Layer 6 of a small transformer language model trained on English Wikipedia (10 layers, counted from 0, width 96).
A neuron's activation on a vector x is ReLU(gate . x + bias) times (in . x + bias), where the dot is the dot product.

Input weights of the MLP neurons that the questions are about. A number n stands for (n - 128) times 0.0055.
n43 gate (bias -0.137): 174, 111, 144, 126, 199, 85, 118, 142, 113, 102, 129, 247, 117, 151, 105, 145, 198, 145, 85, 129, 129, 97, 174, 143, 126, 236, 140, 177, 147, 186, 152, 142, 222, 144, 141, 147, 97, 149, 134, 170, 87, 65, 135, 137, 173, 90, 183, 163, 51, 139, 117, 112, 146, 71, 148, 93, 96, 106, 114, 133, 118, 135, 140, 63, 122, 109, 139, 139, 188, 85, 101, 58, 76, 130, 167, 94, 95, 157, 40, 169, 147, 127, 147, 101, 135, 108, 135, 70, 193, 94, 157, 94, 138, 132, 84, 102
n86 gate (bias -0.146): 164, 134, 170, 72, 170, 138, 145, 124, 96, 182, 76, 110, 168, 168, 152, 178, 179, 128, 160, 30, 161, 73, 134, 148, 166, 75, 92, 118, 129, 118, 95, 109, 216, 105, 90, 163, 131, 112, 103, 137, 140, 110, 125, 151, 86, 138, 125, 129, 137, 136, 164, 162, 69, 117, 205, 160, 174, 142, 175, 142, 127, 116, 233, 118, 172, 112, 55, 134, 125, 108, 106, 115, 196, 142, 170, 148, 110, 82, 154, 146, 55, 144, 139, 133, 122, 193, 168, 63, 40, 137, 89, 159, 96, 120, 110, 169
n133 gate (bias -0.165): 163, 95, 116, 88, 76, 168, 128, 115, 132, 110, 153, 146, 62, 156, 101, 87, 125, 133, 136, 143, 171, 129, 80, 160, 85, 151, 102, 142, 113, 158, 101, 180, 107, 104, 108, 151, 185, 145, 92, 130, 119, 63, 115, 169, 132, 161, 131, 85, 127, 96, 64, 75, 132, 185, 181, 186, 95, 123, 136, 132, 107, 201, 86, 91, 186, 107, 146, 85, 106, 106, 107, 117, 199, 118, 118, 152, 130, 123, 132, 121, 79, 83, 134, 112, 143, 141, 177, 93, 109, 125, 153, 149, 118, 207, 123, 193
n139 gate (bias -0.058): 190, 113, 138, 55, 101, 111, 134, 128, 162, 139, 39, 103, 218, 160, 214, 106, 151, 207, 140, 207, 49, 149, 129, 11, 67, 93, 167, 110, 164, 98, 138, 75, 110, 124, 129, 102, 128, 118, 102, 117, 122, 158, 164, 115, 140, 104, 115, 102, 165, 151, 134, 119, 81, 159, 99, 177, 125, 181, 116, 112, 128, 134, 77, 143, 190, 129, 167, 117, 112, 93, 122, 44, 131, 136, 122, 167, 117, 123, 93, 154, 139, 212, 149, 135, 120, 136, 145, 106, 150, 126, 102, 126, 93, 133, 145, 131
n150 gate (bias -0.226): 167, 171, 176, 178, 104, 146, 51, 83, 89, 197, 133, 111, 147, 132, 165, 139, 88, 161, 197, 166, 133, 101, 192, 148, 138, 122, 102, 149, 176, 123, 144, 149, 189, 167, 155, 171, 187, 98, 83, 120, 94, 76, 170, 154, 136, 141, 171, 229, 160, 99, 116, 160, 108, 220, 138, 142, 69, 119, 84, 121, 115, 132, 112, 89, 97, 137, 82, 115, 204, 77, 58, 90, 17, 192, 126, 158, 157, 142, 111, 171, 79, 181, 48, 160, 105, 154, 118, 115, 128, 194, 158, 188, 166, 108, 132, 144
n156 gate (bias -0.057): 143, 96, 130, 141, 205, 176, 158, 160, 120, 173, 151, 140, 40, 146, 137, 128, 108, 134, 81, 165, 117, 62, 139, 110, 169, 131, 115, 129, 73, 134, 121, 100, 168, 40, 107, 129, 74, 103, 128, 109, 154, 103, 114, 158, 110, 173, 132, 69, 73, 130, 86, 97, 88, 132, 145, 105, 169, 94, 132, 152, 99, 136, 96, 121, 130, 136, 156, 90, 150, 177, 79, 71, 122, 176, 105, 111, 108, 88, 149, 150, 69, 77, 129, 101, 115, 159, 86, 152, 109, 114, 159, 93, 187, 188, 175, 83
n219 gate (bias -0.117): 173, 55, 101, 148, 127, 151, 139, 132, 55, 217, 127, 198, 117, 116, 168, 124, 150, 102, 65, 133, 166, 160, 54, 179, 111, 167, 162, 158, 220, 84, 96, 78, 141, 138, 135, 106, 65, 161, 154, 134, 101, 70, 141, 92, 73, 41, 145, 166, 128, 95, 100, 137, 114, 163, 115, 117, 207, 206, 120, 112, 126, 134, 111, 158, 103, 158, 129, 86, 67, 72, 156, 128, 120, 154, 101, 166, 107, 110, 145, 115, 209, 163, 232, 155, 84, 185, 148, 145, 144, 187, 96, 109, 150, 85, 92, 160
n220 gate (bias -0.122): 153, 146, 109, 150, 50, 168, 148, 107, 81, 103, 167, 108, 174, 69, 83, 199, 138, 131, 119, 147, 147, 144, 131, 158, 162, 146, 110, 88, 123, 172, 147, 53, 140, 119, 137, 63, 111, 187, 125, 148, 99, 38, 151, 126, 161, 168, 170, 157, 88, 177, 88, 78, 59, 146, 122, 140, 105, 88, 74, 92, 109, 142, 122, 228, 173, 117, 107, 69, 86, 65, 95, 41, 105, 154, 65, 99, 86, 130, 93, 190, 98, 79, 134, 174, 193, 137, 110, 127, 136, 112, 219, 110, 148, 128, 160, 121
n43 in (bias -0.002): 170, 105, 131, 96, 190, 161, 168, 24, 183, 144, 85, 82, 76, 131, 184, 129, 181, 108, 89, 133, 182, 110, 83, 95, 142, 141, 177, 92, 51, 123, 72, 80, 179, 161, 129, 128, 157, 129, 204, 127, 110, 121, 116, 127, 113, 112, 113, 83, 110, 131, 138, 143, 132, 116, 94, 153, 96, 161, 127, 87, 143, 195, 117, 90, 190, 111, 101, 127, 102, 83, 153, 161, 169, 102, 101, 149, 69, 78, 173, 166, 157, 122, 183, 24, 188, 104, 127, 71, 135, 151, 191, 160, 138, 119, 119, 169
n86 in (bias 0.023): 82, 159, 140, 118, 131, 95, 27, 130, 182, 27, 106, 137, 122, 101, 143, 161, 141, 53, 171, 152, 85, 61, 160, 99, 172, 108, 164, 133, 160, 192, 186, 146, 101, 129, 129, 71, 129, 160, 61, 159, 97, 123, 168, 139, 177, 120, 94, 152, 195, 169, 95, 128, 188, 135, 161, 159, 85, 127, 161, 164, 182, 101, 61, 117, 45, 73, 99, 111, 158, 102, 98, 157, 69, 115, 118, 182, 119, 125, 143, 110, 189, 145, 81, 137, 141, 157, 249, 128, 117, 144, 69, 94, 29, 61, 157, 190
n133 in (bias 0.075): 158, 120, 95, 176, 223, 117, 134, 102, 138, 139, 116, 154, 118, 143, 87, 94, 86, 148, 134, 111, 220, 170, 179, 157, 131, 143, 121, 137, 130, 179, 132, 80, 70, 115, 64, 141, 181, 122, 118, 167, 105, 50, 117, 132, 136, 143, 159, 155, 100, 178, 52, 128, 126, 144, 165, 204, 146, 122, 120, 93, 101, 131, 106, 159, 130, 172, 136, 126, 67, 194, 145, 158, 165, 153, 166, 96, 108, 127, 110, 96, 108, 144, 143, 43, 146, 183, 89, 139, 75, 239, 120, 148, 84, 123, 185, 121
n139 in (bias 0.005): 154, 126, 121, 52, 196, 136, 89, 139, 60, 132, 93, 110, 130, 201, 59, 119, 115, 161, 96, 143, 147, 150, 131, 89, 115, 48, 162, 146, 184, 126, 95, 117, 93, 103, 57, 192, 140, 45, 131, 159, 114, 131, 196, 158, 120, 75, 160, 123, 68, 150, 89, 152, 89, 102, 125, 163, 73, 62, 93, 112, 158, 117, 113, 113, 168, 82, 131, 106, 110, 102, 93, 83, 139, 113, 91, 116, 116, 114, 66, 130, 30, 176, 87, 143, 51, 197, 84, 150, 107, 112, 176, 154, 119, 128, 160, 134
n150 in (bias -0.067): 93, 118, 109, 82, 174, 121, 120, 101, 79, 101, 190, 186, 144, 104, 13, 78, 132, 141, 99, 169, 200, 132, 103, 115, 156, 186, 180, 154, 66, 150, 132, 116, 93, 86, 80, 151, 83, 123, 136, 125, 110, 94, 154, 148, 99, 167, 97, 135, 126, 193, 120, 241, 169, 155, 151, 170, 152, 146, 160, 73, 62, 207, 166, 133, 146, 133, 176, 147, 160, 175, 129, 159, 133, 196, 97, 150, 152, 121, 135, 176, 130, 124, 174, 83, 66, 154, 126, 195, 142, 124, 71, 205, 81, 139, 77, 142
n156 in (bias 0.053): 119, 106, 119, 104, 162, 195, 133, 109, 117, 194, 99, 164, 167, 126, 89, 64, 155, 94, 54, 118, 51, 88, 79, 79, 90, 127, 61, 101, 103, 147, 120, 90, 103, 135, 174, 104, 98, 113, 159, 175, 77, 130, 131, 134, 106, 95, 115, 87, 134, 150, 123, 129, 153, 36, 126, 177, 180, 150, 138, 138, 187, 77, 143, 129, 93, 84, 46, 103, 120, 95, 107, 95, 138, 82, 81, 130, 75, 95, 186, 153, 86, 167, 135, 165, 98, 66, 131, 103, 129, 52, 86, 121, 120, 81, 40, 76
n219 in (bias -0.017): 158, 129, 129, 79, 137, 108, 122, 168, 137, 126, 221, 147, 135, 170, 94, 205, 132, 203, 213, 114, 199, 30, 86, 235, 112, 156, 115, 177, 146, 162, 31, 170, 106, 161, 163, 112, 168, 124, 166, 156, 192, 132, 122, 153, 116, 123, 63, 115, 90, 137, 90, 143, 208, 176, 92, 108, 164, 122, 104, 88, 159, 128, 194, 163, 172, 109, 155, 110, 99, 194, 152, 141, 78, 140, 111, 124, 104, 64, 187, 154, 137, 84, 168, 169, 99, 210, 125, 123, 151, 231, 145, 169, 157, 159, 107, 148
n220 in (bias 0.043): 138, 171, 128, 123, 68, 100, 169, 212, 167, 129, 134, 139, 184, 52, 84, 169, 123, 145, 156, 154, 192, 99, 187, 182, 20, 115, 144, 158, 113, 56, 114, 88, 107, 129, 223, 130, 64, 244, 163, 129, 138, 106, 153, 145, 78, 130, 171, 104, 130, 97, 48, 115, 205, 160, 134, 72, 163, 40, 154, 128, 133, 128, 81, 132, 99, 132, 134, 99, 132, 98, 104, 165, 136, 121, 132, 98, 147, 176, 113, 163, 189, 128, 167, 85, 161, 99, 93, 148, 146, 105, 53, 129, 94, 85, 135, 71

Each question shows a token from some text and the vector x that enters the MLP there. A number n stands for (n - 128) times 0.025.

"ies": 159, 64, 133, 163, 163, 119, 118, 92, 124, 63, 116, 152, 100, 147, 130, 111, 165, 149, 127, 169, 79, 115, 98, 122, 136, 120, 173, 150, 127, 162, 110, 163, 136, 134, 97, 109, 38, 105, 132, 145, 111, 144, 105, 167, 154, 103, 161, 98, 114, 208, 144, 180, 139, 142, 99, 76, 112, 138, 145, 128, 155, 140, 122, 143, 109, 108, 99, 170, 103, 126, 105, 99, 127, 137, 175, 138, 134, 96, 95, 140, 93, 122, 119, 107, 140, 127, 111, 116, 121, 139, 109, 154, 145, 154, 148, 90
Which two neurons fire most, strongest first? n43, n139

" a": 140, 138, 126, 114, 107, 97, 91, 89, 160, 94, 141, 103, 122, 169, 135, 185, 120, 162, 108, 126, 158, 154, 146, 86, 169, 119, 68, 103, 135, 103, 145, 132, 163, 148, 108, 88, 112, 157, 112, 145, 139, 115, 113, 149, 128, 148, 123, 79, 172, 146, 95, 214, 134, 147, 127, 91, 116, 121, 126, 125, 159, 163, 82, 178, 95, 105, 91, 122, 60, 117, 145, 165, 154, 149, 137, 145, 130, 104, 144, 122, 144, 129, 106, 131, 103, 122, 120, 64, 147, 126, 103, 123, 101, 138, 147, 79
The most active neuron and its activation: n86, at about 1.4

"cient": 116, 121, 130, 160, 112, 75, 147, 96, 120, 127, 187, 95, 116, 166, 131, 119, 107, 148, 55, 158, 157, 162, 134, 105, 157, 135, 100, 138, 125, 113, 156, 167, 114, 159, 79, 93, 115, 140, 135, 173, 140, 67, 122, 145, 114, 105, 138, 127, 144, 147, 118, 140, 125, 142, 132, 59, 162, 99, 140, 125, 143, 115, 107, 116, 110, 131, 94, 158, 124, 161, 75, 146, 137, 149, 135, 107, 143, 114, 92, 137, 93, 92, 116, 149, 134, 150, 119, 146, 106, 219, 118, 124, 84, 153, 143, 117
The most active neuron and its activation: n150, at about 0.89

"in": 87, 139, 167, 168, 112, 127, 132, 92, 95, 103, 95, 103, 119, 172, 109, 141, 161, 136, 129, 192, 113, 116, 143, 64, 137, 132, 168, 122, 108, 122, 150, 159, 105, 182, 129, 128, 129, 124, 135, 99, 114, 136, 79, 130, 144, 121, 106, 127, 82, 144, 91, 172, 160, 162, 96, 66, 87, 145, 137, 146, 172, 143, 153, 167, 118, 202, 95, 134, 119, 120, 113, 128, 125, 137, 121, 176, 116, 100, 96, 138, 98, 84, 104, 164, 137, 134, 131, 115, 134, 132, 88, 123, 81, 143, 125, 107
The most active neuron and its activation: n150, at about 0.39

"ame": 133, 70, 163, 147, 124, 141, 145, 85, 98, 83, 133, 110, 100, 160, 133, 122, 139, 169, 114, 148, 108, 189, 118, 99, 117, 117, 147, 138, 127, 116, 103, 153, 125, 158, 110, 118, 49, 125, 140, 136, 109, 132, 85, 131, 180, 130, 114, 93, 99, 154, 122, 127, 114, 161, 117, 30, 104, 129, 155, 109, 174, 159, 131, 144, 69, 176, 117, 142, 196, 170, 130, 131, 138, 133, 162, 171, 132, 92, 83, 137, 97, 120, 113, 125, 128, 171, 121, 108, 122, 115, 109, 159, 110, 142, 132, 117
Which neuron lights up most? n139

"ign": 139, 130, 171, 199, 91, 111, 98, 103, 133, 56, 121, 133, 96, 181, 146, 149, 109, 149, 144, 195, 104, 150, 138, 76, 141, 115, 126, 127, 105, 99, 156, 162, 148, 145, 94, 107, 114, 85, 126, 110, 108, 134, 102, 124, 121, 122, 131, 104, 127, 152, 142, 153, 96, 152, 129, 53, 146, 161, 140, 122, 155, 167, 97, 139, 74, 163, 105, 101, 154, 149, 115, 141, 138, 153, 126, 171, 183, 109, 117, 118, 95, 110, 137, 94, 93, 94, 152, 117, 85, 107, 111, 152, 109, 149, 126, 146
Which neuron lights up most? n150

" his": 133, 134, 135, 164, 138, 96, 65, 134, 154, 97, 149, 132, 79, 119, 147, 174, 69, 119, 119, 162, 163, 159, 109, 117, 132, 114, 79, 130, 136, 91, 127, 121, 193, 155, 119, 52, 99, 137, 139, 177, 133, 112, 94, 120, 123, 102, 125, 125, 116, 139, 87, 181, 91, 161, 113, 152, 93, 94, 135, 133, 152, 194, 102, 185, 90, 119, 83, 139, 134, 110, 122, 173, 132, 131, 165, 129, 130, 115, 118, 151, 127, 151, 119, 110, 119, 113, 94, 98, 115, 153, 140, 112, 143, 150, 139, 94
The most active neuron and its activation: n220, at about 1.5

"7.": 165, 131, 116, 151, 111, 132, 95, 127, 107, 112, 139, 97, 186, 144, 94, 122, 149, 137, 109, 149, 174, 161, 125, 141, 109, 140, 117, 146, 98, 148, 130, 129, 134, 134, 70, 40, 71, 118, 141, 162, 146, 148, 112, 154, 138, 142, 136, 116, 116, 165, 82, 121, 131, 160, 85, 136, 94, 145, 149, 85, 150, 176, 121, 152, 45, 113, 83, 146, 153, 145, 103, 144, 160, 121, 124, 130, 177, 99, 133, 116, 68, 131, 157, 120, 148, 164, 128, 118, 115, 97, 93, 116, 147, 141, 152, 116
Which neuron lights up most? n220

"ature": 151, 91, 144, 146, 119, 114, 156, 103, 118, 98, 170, 127, 118, 142, 135, 140, 118, 141, 124, 172, 95, 176, 88, 109, 122, 118, 129, 117, 103, 115, 123, 178, 139, 135, 88, 116, 46, 138, 173, 121, 123, 118, 112, 139, 131, 168, 141, 113, 104, 165, 112, 159, 102, 134, 129, 57, 148, 136, 111, 128, 173, 156, 127, 173, 83, 154, 82, 148, 184, 134, 115, 109, 145, 114, 192, 134, 150, 134, 74, 153, 72, 119, 145, 104, 131, 148, 141, 116, 100, 122, 110, 148, 77, 154, 107, 86
Which neuron lights up most? n220

"se": 190, 118, 115, 177, 156, 107, 111, 104, 132, 71, 117, 120, 97, 142, 153, 155, 132, 177, 112, 177, 121, 144, 99, 137, 115, 129, 142, 139, 110, 128, 124, 134, 154, 126, 128, 119, 65, 107, 147, 134, 107, 156, 93, 127, 141, 118, 111, 91, 99, 149, 95, 160, 101, 137, 90, 113, 157, 138, 186, 131, 181, 188, 157, 136, 58, 168, 141, 164, 146, 123, 108, 111, 138, 97, 109, 110, 110, 63, 107, 166, 139, 129, 104, 83, 108, 178, 112, 145, 94, 127, 100, 154, 107, 136, 109, 113
Which two neurons fire most, strongest first? n43, n219

"al": 164, 119, 190, 126, 98, 115, 123, 88, 120, 86, 104, 80, 98, 174, 148, 142, 155, 156, 123, 174, 133, 152, 92, 111, 106, 108, 101, 146, 80, 146, 152, 176, 151, 144, 129, 86, 90, 105, 154, 187, 133, 153, 92, 167, 120, 116, 110, 124, 121, 157, 113, 147, 103, 99, 91, 55, 126, 132, 145, 102, 139, 131, 158, 166, 122, 185, 129, 178, 149, 90, 131, 109, 112, 131, 135, 135, 170, 122, 83, 157, 105, 98, 147, 146, 139, 130, 118, 110, 121, 127, 111, 116, 76, 140, 133, 102
Which neuron lights up most? n43

",": 153, 94, 102, 147, 94, 105, 195, 135, 147, 86, 139, 107, 133, 163, 83, 66, 145, 169, 122, 179, 156, 151, 104, 176, 125, 125, 122, 125, 139, 139, 120, 175, 138, 156, 64, 103, 109, 129, 176, 138, 156, 151, 82, 148, 134, 111, 90, 119, 110, 163, 123, 156, 140, 175, 84, 95, 115, 140, 163, 103, 148, 145, 80, 149, 63, 92, 81, 108, 134, 133, 98, 160, 128, 129, 148, 145, 161, 129, 155, 100, 130, 132, 129, 100, 116, 102, 94, 132, 121, 98, 98, 139, 92, 150, 161, 111
Which neuron lights up most? n133

"ver": 129, 121, 178, 188, 131, 153, 99, 139, 168, 69, 136, 140, 164, 122, 99, 153, 133, 170, 143, 143, 115, 130, 102, 107, 92, 138, 112, 137, 130, 136, 125, 113, 172, 138, 117, 131, 125, 81, 78, 165, 73, 124, 99, 183, 127, 120, 164, 91, 106, 158, 108, 148, 111, 140, 88, 108, 123, 147, 163, 89, 141, 141, 78, 149, 73, 173, 113, 88, 154, 158, 100, 113, 133, 143, 125, 154, 133, 95, 125, 131, 128, 90, 162, 88, 139, 88, 87, 132, 92, 135, 105, 166, 111, 150, 135, 112
Which three neurons fire most, strongest first? n150, n220, n156

" feat": 152, 127, 153, 185, 119, 140, 150, 90, 133, 88, 116, 126, 116, 211, 79, 165, 131, 147, 105, 168, 144, 140, 149, 126, 118, 105, 123, 162, 146, 114, 126, 94, 127, 113, 134, 128, 62, 161, 111, 113, 124, 83, 119, 137, 118, 142, 129, 132, 105, 155, 108, 160, 172, 175, 95, 134, 149, 124, 111, 118, 109, 146, 114, 142, 80, 93, 127, 115, 98, 213, 91, 131, 116, 117, 137, 135, 101, 69, 109, 143, 80, 133, 149, 151, 129, 116, 98, 92, 160, 142, 87, 147, 138, 142, 158, 84
Which neuron lights up most? n220

"very": 125, 127, 133, 178, 114, 89, 87, 136, 122, 71, 159, 125, 139, 105, 158, 150, 131, 170, 177, 130, 115, 109, 74, 112, 135, 124, 112, 108, 139, 120, 148, 155, 200, 138, 90, 86, 67, 108, 107, 124, 124, 108, 108, 133, 146, 158, 169, 101, 133, 132, 82, 181, 94, 151, 88, 71, 142, 110, 112, 101, 151, 154, 93, 172, 85, 173, 148, 112, 158, 133, 109, 151, 119, 161, 157, 141, 120, 125, 128, 152, 108, 102, 157, 162, 127, 122, 119, 108, 121, 130, 114, 131, 103, 146, 137, 97
The most active neuron and its activation: n220, at about 2.1

" in": 164, 123, 169, 142, 127, 124, 91, 105, 124, 87, 147, 139, 156, 173, 87, 115, 173, 151, 91, 162, 170, 184, 93, 136, 126, 117, 99, 133, 118, 113, 149, 173, 144, 114, 91, 59, 118, 132, 120, 165, 147, 146, 76, 138, 102, 130, 133, 111, 94, 159, 79, 174, 127, 161, 87, 108, 88, 138, 118, 107, 109, 131, 77, 124, 102, 128, 74, 130, 72, 159, 151, 132, 120, 128, 149, 162, 119, 136, 129, 124, 110, 136, 158, 144, 116, 148, 124, 112, 147, 178, 121, 135, 84, 153, 125, 93
Which three neurons fire most, strongest first? n133, n219, n139

"ak": 102, 86, 190, 147, 118, 117, 147, 90, 103, 89, 92, 145, 113, 180, 119, 146, 153, 166, 121, 182, 131, 137, 98, 87, 115, 114, 111, 152, 137, 95, 160, 129, 112, 124, 122, 127, 70, 113, 145, 130, 139, 144, 92, 148, 133, 124, 92, 119, 113, 132, 82, 157, 119, 102, 109, 88, 104, 124, 185, 176, 94, 148, 143, 157, 93, 167, 78, 140, 171, 136, 123, 130, 177, 138, 170, 166, 134, 137, 92, 108, 65, 101, 132, 147, 127, 154, 126, 83, 126, 164, 102, 163, 114, 132, 113, 107
The most active neuron and its activation: n139, at about 0.5

"y.": 163, 112, 106, 140, 121, 138, 123, 131, 120, 110, 131, 74, 194, 101, 112, 125, 162, 144, 104, 177, 147, 143, 126, 130, 106, 130, 130, 131, 95, 169, 123, 153, 149, 160, 54, 69, 75, 112, 127, 142, 138, 136, 76, 154, 125, 137, 114, 106, 117, 187, 90, 129, 167, 167, 95, 120, 81, 131, 144, 79, 173, 169, 113, 157, 52, 114, 89, 122, 147, 130, 132, 148, 162, 141, 143, 122, 169, 115, 121, 116, 56, 111, 154, 126, 139, 146, 135, 118, 133, 109, 100, 135, 135, 140, 150, 118
The most active neuron and its activation: n220, at about 1.3

"old": 98, 133, 147, 201, 125, 127, 142, 116, 137, 103, 116, 153, 114, 125, 154, 153, 117, 167, 116, 147, 128, 143, 96, 105, 86, 145, 82, 154, 149, 138, 116, 179, 145, 153, 135, 77, 77, 108, 112, 167, 102, 108, 127, 157, 149, 105, 142, 103, 144, 160, 95, 179, 134, 135, 122, 49, 114, 105, 133, 110, 124, 119, 146, 103, 86, 169, 116, 153, 134, 136, 86, 148, 143, 114, 114, 155, 128, 77, 104, 134, 74, 116, 144, 107, 155, 165, 132, 155, 118, 173, 68, 133, 105, 160, 137, 101
Which two neurons fire most, strongest first? n150, n219

" new": 158, 100, 141, 191, 87, 94, 97, 104, 137, 125, 162, 113, 115, 133, 119, 182, 115, 149, 102, 185, 163, 186, 84, 65, 76, 134, 138, 86, 134, 104, 138, 160, 149, 130, 104, 73, 95, 139, 141, 139, 147, 122, 113, 114, 133, 129, 135, 121, 129, 126, 86, 195, 118, 129, 143, 96, 129, 112, 126, 138, 137, 115, 95, 140, 85, 137, 79, 116, 112, 159, 143, 165, 125, 133, 155, 141, 113, 86, 117, 163, 94, 113, 124, 150, 157, 124, 103, 144, 132, 165, 105, 144, 86, 156, 159, 111
The most active neuron and its activation: n220, at about 1.5

")": 157, 105, 136, 128, 148, 128, 112, 112, 97, 93, 144, 123, 130, 156, 101, 120, 135, 167, 74, 141, 132, 155, 108, 89, 117, 106, 117, 111, 115, 155, 169, 136, 148, 146, 70, 93, 118, 131, 142, 157, 162, 133, 116, 165, 161, 136, 117, 114, 83, 147, 101, 171, 172, 204, 91, 82, 143, 122, 139, 98, 193, 141, 78, 147, 92, 130, 96, 129, 128, 131, 95, 131, 123, 146, 150, 168, 156, 110, 123, 130, 121, 78, 181, 147, 146, 98, 110, 137, 127, 122, 75, 110, 108, 125, 141, 69
Which three neurons fire most, strongest first? n156, n220, n139

"a": 158, 109, 99, 132, 122, 125, 134, 97, 129, 130, 117, 83, 81, 139, 153, 163, 137, 154, 81, 179, 93, 131, 172, 119, 124, 147, 121, 192, 146, 120, 145, 104, 137, 141, 111, 128, 154, 103, 137, 164, 109, 183, 112, 148, 115, 106, 134, 71, 108, 157, 106, 147, 153, 103, 68, 62, 108, 113, 129, 145, 181, 123, 95, 170, 97, 164, 117, 165, 98, 156, 167, 175, 148, 103, 166, 141, 110, 83, 111, 116, 100, 108, 108, 140, 142, 129, 141, 110, 114, 107, 124, 116, 106, 147, 149, 88
Which neuron lights up most? n139

"18": 150, 145, 123, 159, 106, 110, 119, 78, 99, 116, 159, 163, 158, 149, 95, 129, 106, 108, 130, 171, 149, 139, 89, 149, 133, 125, 114, 112, 137, 106, 151, 168, 122, 149, 80, 125, 93, 142, 130, 139, 117, 135, 95, 152, 94, 130, 127, 91, 85, 168, 46, 176, 131, 118, 104, 114, 107, 126, 141, 129, 134, 197, 106, 133, 95, 126, 104, 155, 98, 147, 123, 144, 158, 121, 170, 188, 104, 116, 122, 154, 116, 91, 175, 122, 136, 149, 115, 111, 70, 165, 127, 173, 106, 138, 111, 64
Which three neurons fire most, strongest first? n133, n219, n220

" was": 131, 61, 95, 153, 117, 117, 72, 112, 180, 103, 116, 125, 144, 168, 71, 126, 140, 158, 161, 168, 158, 174, 117, 137, 133, 128, 91, 153, 138, 139, 120, 135, 153, 185, 68, 103, 138, 161, 79, 159, 155, 166, 102, 153, 128, 104, 51, 107, 150, 139, 80, 165, 125, 147, 116, 128, 103, 147, 142, 128, 147, 173, 67, 120, 82, 138, 79, 115, 89, 144, 84, 128, 130, 132, 136, 107, 129, 118, 135, 125, 119, 127, 128, 142, 127, 110, 102, 69, 134, 119, 119, 150, 104, 160, 153, 132
The most active neuron and its activation: n133, at about 4.8

" main": 169, 136, 178, 158, 98, 121, 127, 109, 120, 108, 128, 139, 123, 172, 107, 184, 135, 152, 118, 170, 161, 136, 119, 88, 100, 130, 89, 110, 93, 169, 123, 135, 148, 139, 89, 109, 76, 120, 163, 115, 128, 120, 87, 121, 150, 137, 113, 116, 129, 140, 90, 191, 137, 121, 131, 94, 117, 129, 132, 108, 118, 71, 89, 128, 93, 116, 89, 82, 93, 199, 128, 123, 112, 155, 148, 139, 109, 110, 129, 182, 101, 120, 173, 183, 151, 97, 68, 113, 184, 151, 106, 145, 85, 146, 127, 117
Which neuron lights up most? n220

" began": 159, 67, 161, 161, 110, 113, 110, 92, 158, 92, 121, 122, 107, 161, 88, 146, 98, 151, 129, 183, 150, 196, 109, 145, 102, 135, 136, 108, 142, 105, 103, 109, 139, 171, 131, 91, 120, 145, 111, 145, 155, 136, 73, 139, 159, 101, 116, 123, 120, 170, 87, 162, 94, 153, 85, 154, 122, 115, 138, 113, 158, 191, 115, 89, 73, 127, 75, 114, 81, 138, 129, 133, 131, 115, 152, 93, 137, 134, 128, 115, 103, 129, 149, 123, 128, 157, 80, 101, 172, 124, 137, 165, 102, 162, 152, 112
Which neuron lights up most? n133

" he": 150, 146, 114, 164, 166, 121, 60, 164, 165, 99, 113, 137, 142, 121, 119, 128, 134, 180, 103, 155, 146, 134, 75, 110, 89, 108, 129, 80, 117, 93, 151, 144, 160, 136, 117, 99, 124, 105, 134, 154, 152, 143, 126, 145, 141, 123, 57, 87, 105, 158, 117, 174, 117, 141, 101, 114, 113, 134, 190, 119, 129, 118, 138, 141, 125, 161, 80, 114, 101, 101, 122, 165, 144, 121, 169, 124, 123, 84, 102, 167, 121, 152, 103, 167, 175, 96, 109, 91, 117, 100, 127, 121, 137, 167, 125, 82
Which neuron lights up most? n139

"urr": 95, 88, 134, 160, 108, 142, 121, 108, 87, 139, 123, 157, 120, 183, 91, 160, 130, 122, 92, 174, 96, 127, 108, 89, 124, 101, 119, 141, 162, 120, 152, 115, 112, 128, 110, 143, 138, 119, 112, 140, 124, 143, 66, 166, 104, 144, 156, 100, 56, 185, 96, 139, 105, 126, 128, 152, 133, 180, 172, 144, 179, 158, 99, 103, 102, 160, 95, 120, 90, 140, 125, 158, 101, 143, 120, 151, 116, 88, 108, 201, 77, 129, 117, 159, 126, 110, 95, 82, 133, 146, 128, 142, 100, 156, 161, 99
Which three neurons fire most, strongest first? n156, n139, n133

"end": 106, 129, 151, 174, 145, 139, 140, 115, 158, 65, 128, 162, 143, 198, 124, 144, 109, 163, 131, 196, 132, 149, 129, 127, 102, 155, 128, 137, 126, 122, 117, 91, 141, 156, 105, 129, 75, 110, 104, 141, 112, 163, 101, 137, 114, 91, 192, 105, 90, 152, 122, 123, 99, 161, 106, 94, 147, 175, 173, 107, 131, 159, 113, 125, 107, 175, 75, 117, 120, 114, 122, 137, 153, 105, 135, 134, 132, 71, 105, 120, 88, 118, 132, 80, 118, 101, 128, 99, 98, 112, 86, 170, 118, 159, 123, 112
The most active neuron and its activation: n43, at about 1.3

" ad": 183, 147, 139, 121, 148, 109, 116, 110, 145, 82, 110, 131, 159, 193, 119, 132, 175, 153, 122, 154, 118, 140, 150, 91, 91, 138, 104, 88, 101, 145, 148, 134, 193, 109, 130, 142, 130, 128, 139, 167, 120, 123, 60, 135, 119, 135, 121, 96, 142, 158, 58, 212, 99, 117, 97, 120, 105, 124, 150, 124, 111, 134, 78, 137, 108, 115, 84, 124, 98, 175, 122, 110, 122, 96, 164, 108, 134, 141, 91, 147, 125, 140, 175, 145, 98, 69, 163, 132, 141, 163, 106, 139, 96, 124, 116, 107
Which two neurons fire most, strongest first? n43, n139

"==": 169, 114, 169, 142, 139, 97, 91, 148, 80, 111, 91, 115, 136, 162, 80, 149, 147, 108, 114, 147, 136, 161, 128, 164, 136, 129, 139, 152, 84, 130, 165, 160, 153, 113, 66, 106, 69, 147, 125, 154, 157, 136, 34, 139, 126, 101, 94, 135, 130, 151, 92, 187, 120, 171, 93, 120, 128, 165, 131, 138, 124, 149, 97, 114, 77, 121, 83, 82, 138, 135, 140, 135, 162, 106, 155, 161, 98, 131, 127, 144, 79, 127, 148, 113, 160, 161, 111, 102, 86, 144, 125, 147, 96, 149, 136, 107
The most active neuron and its activation: n86, at about 1.9

" T": 139, 153, 113, 141, 121, 105, 141, 146, 97, 120, 151, 87, 84, 149, 100, 172, 102, 137, 94, 140, 112, 139, 90, 138, 134, 150, 98, 131, 184, 107, 125, 103, 141, 177, 102, 103, 110, 105, 100, 181, 157, 122, 59, 138, 106, 127, 151, 95, 109, 132, 111, 163, 152, 124, 106, 130, 119, 228, 161, 152, 108, 129, 137, 149, 118, 151, 82, 139, 114, 147, 131, 191, 113, 122, 164, 138, 152, 97, 105, 136, 116, 135, 132, 154, 124, 95, 177, 140, 115, 127, 116, 123, 104, 117, 92, 51
The most active neuron and its activation: n219, at about 1.4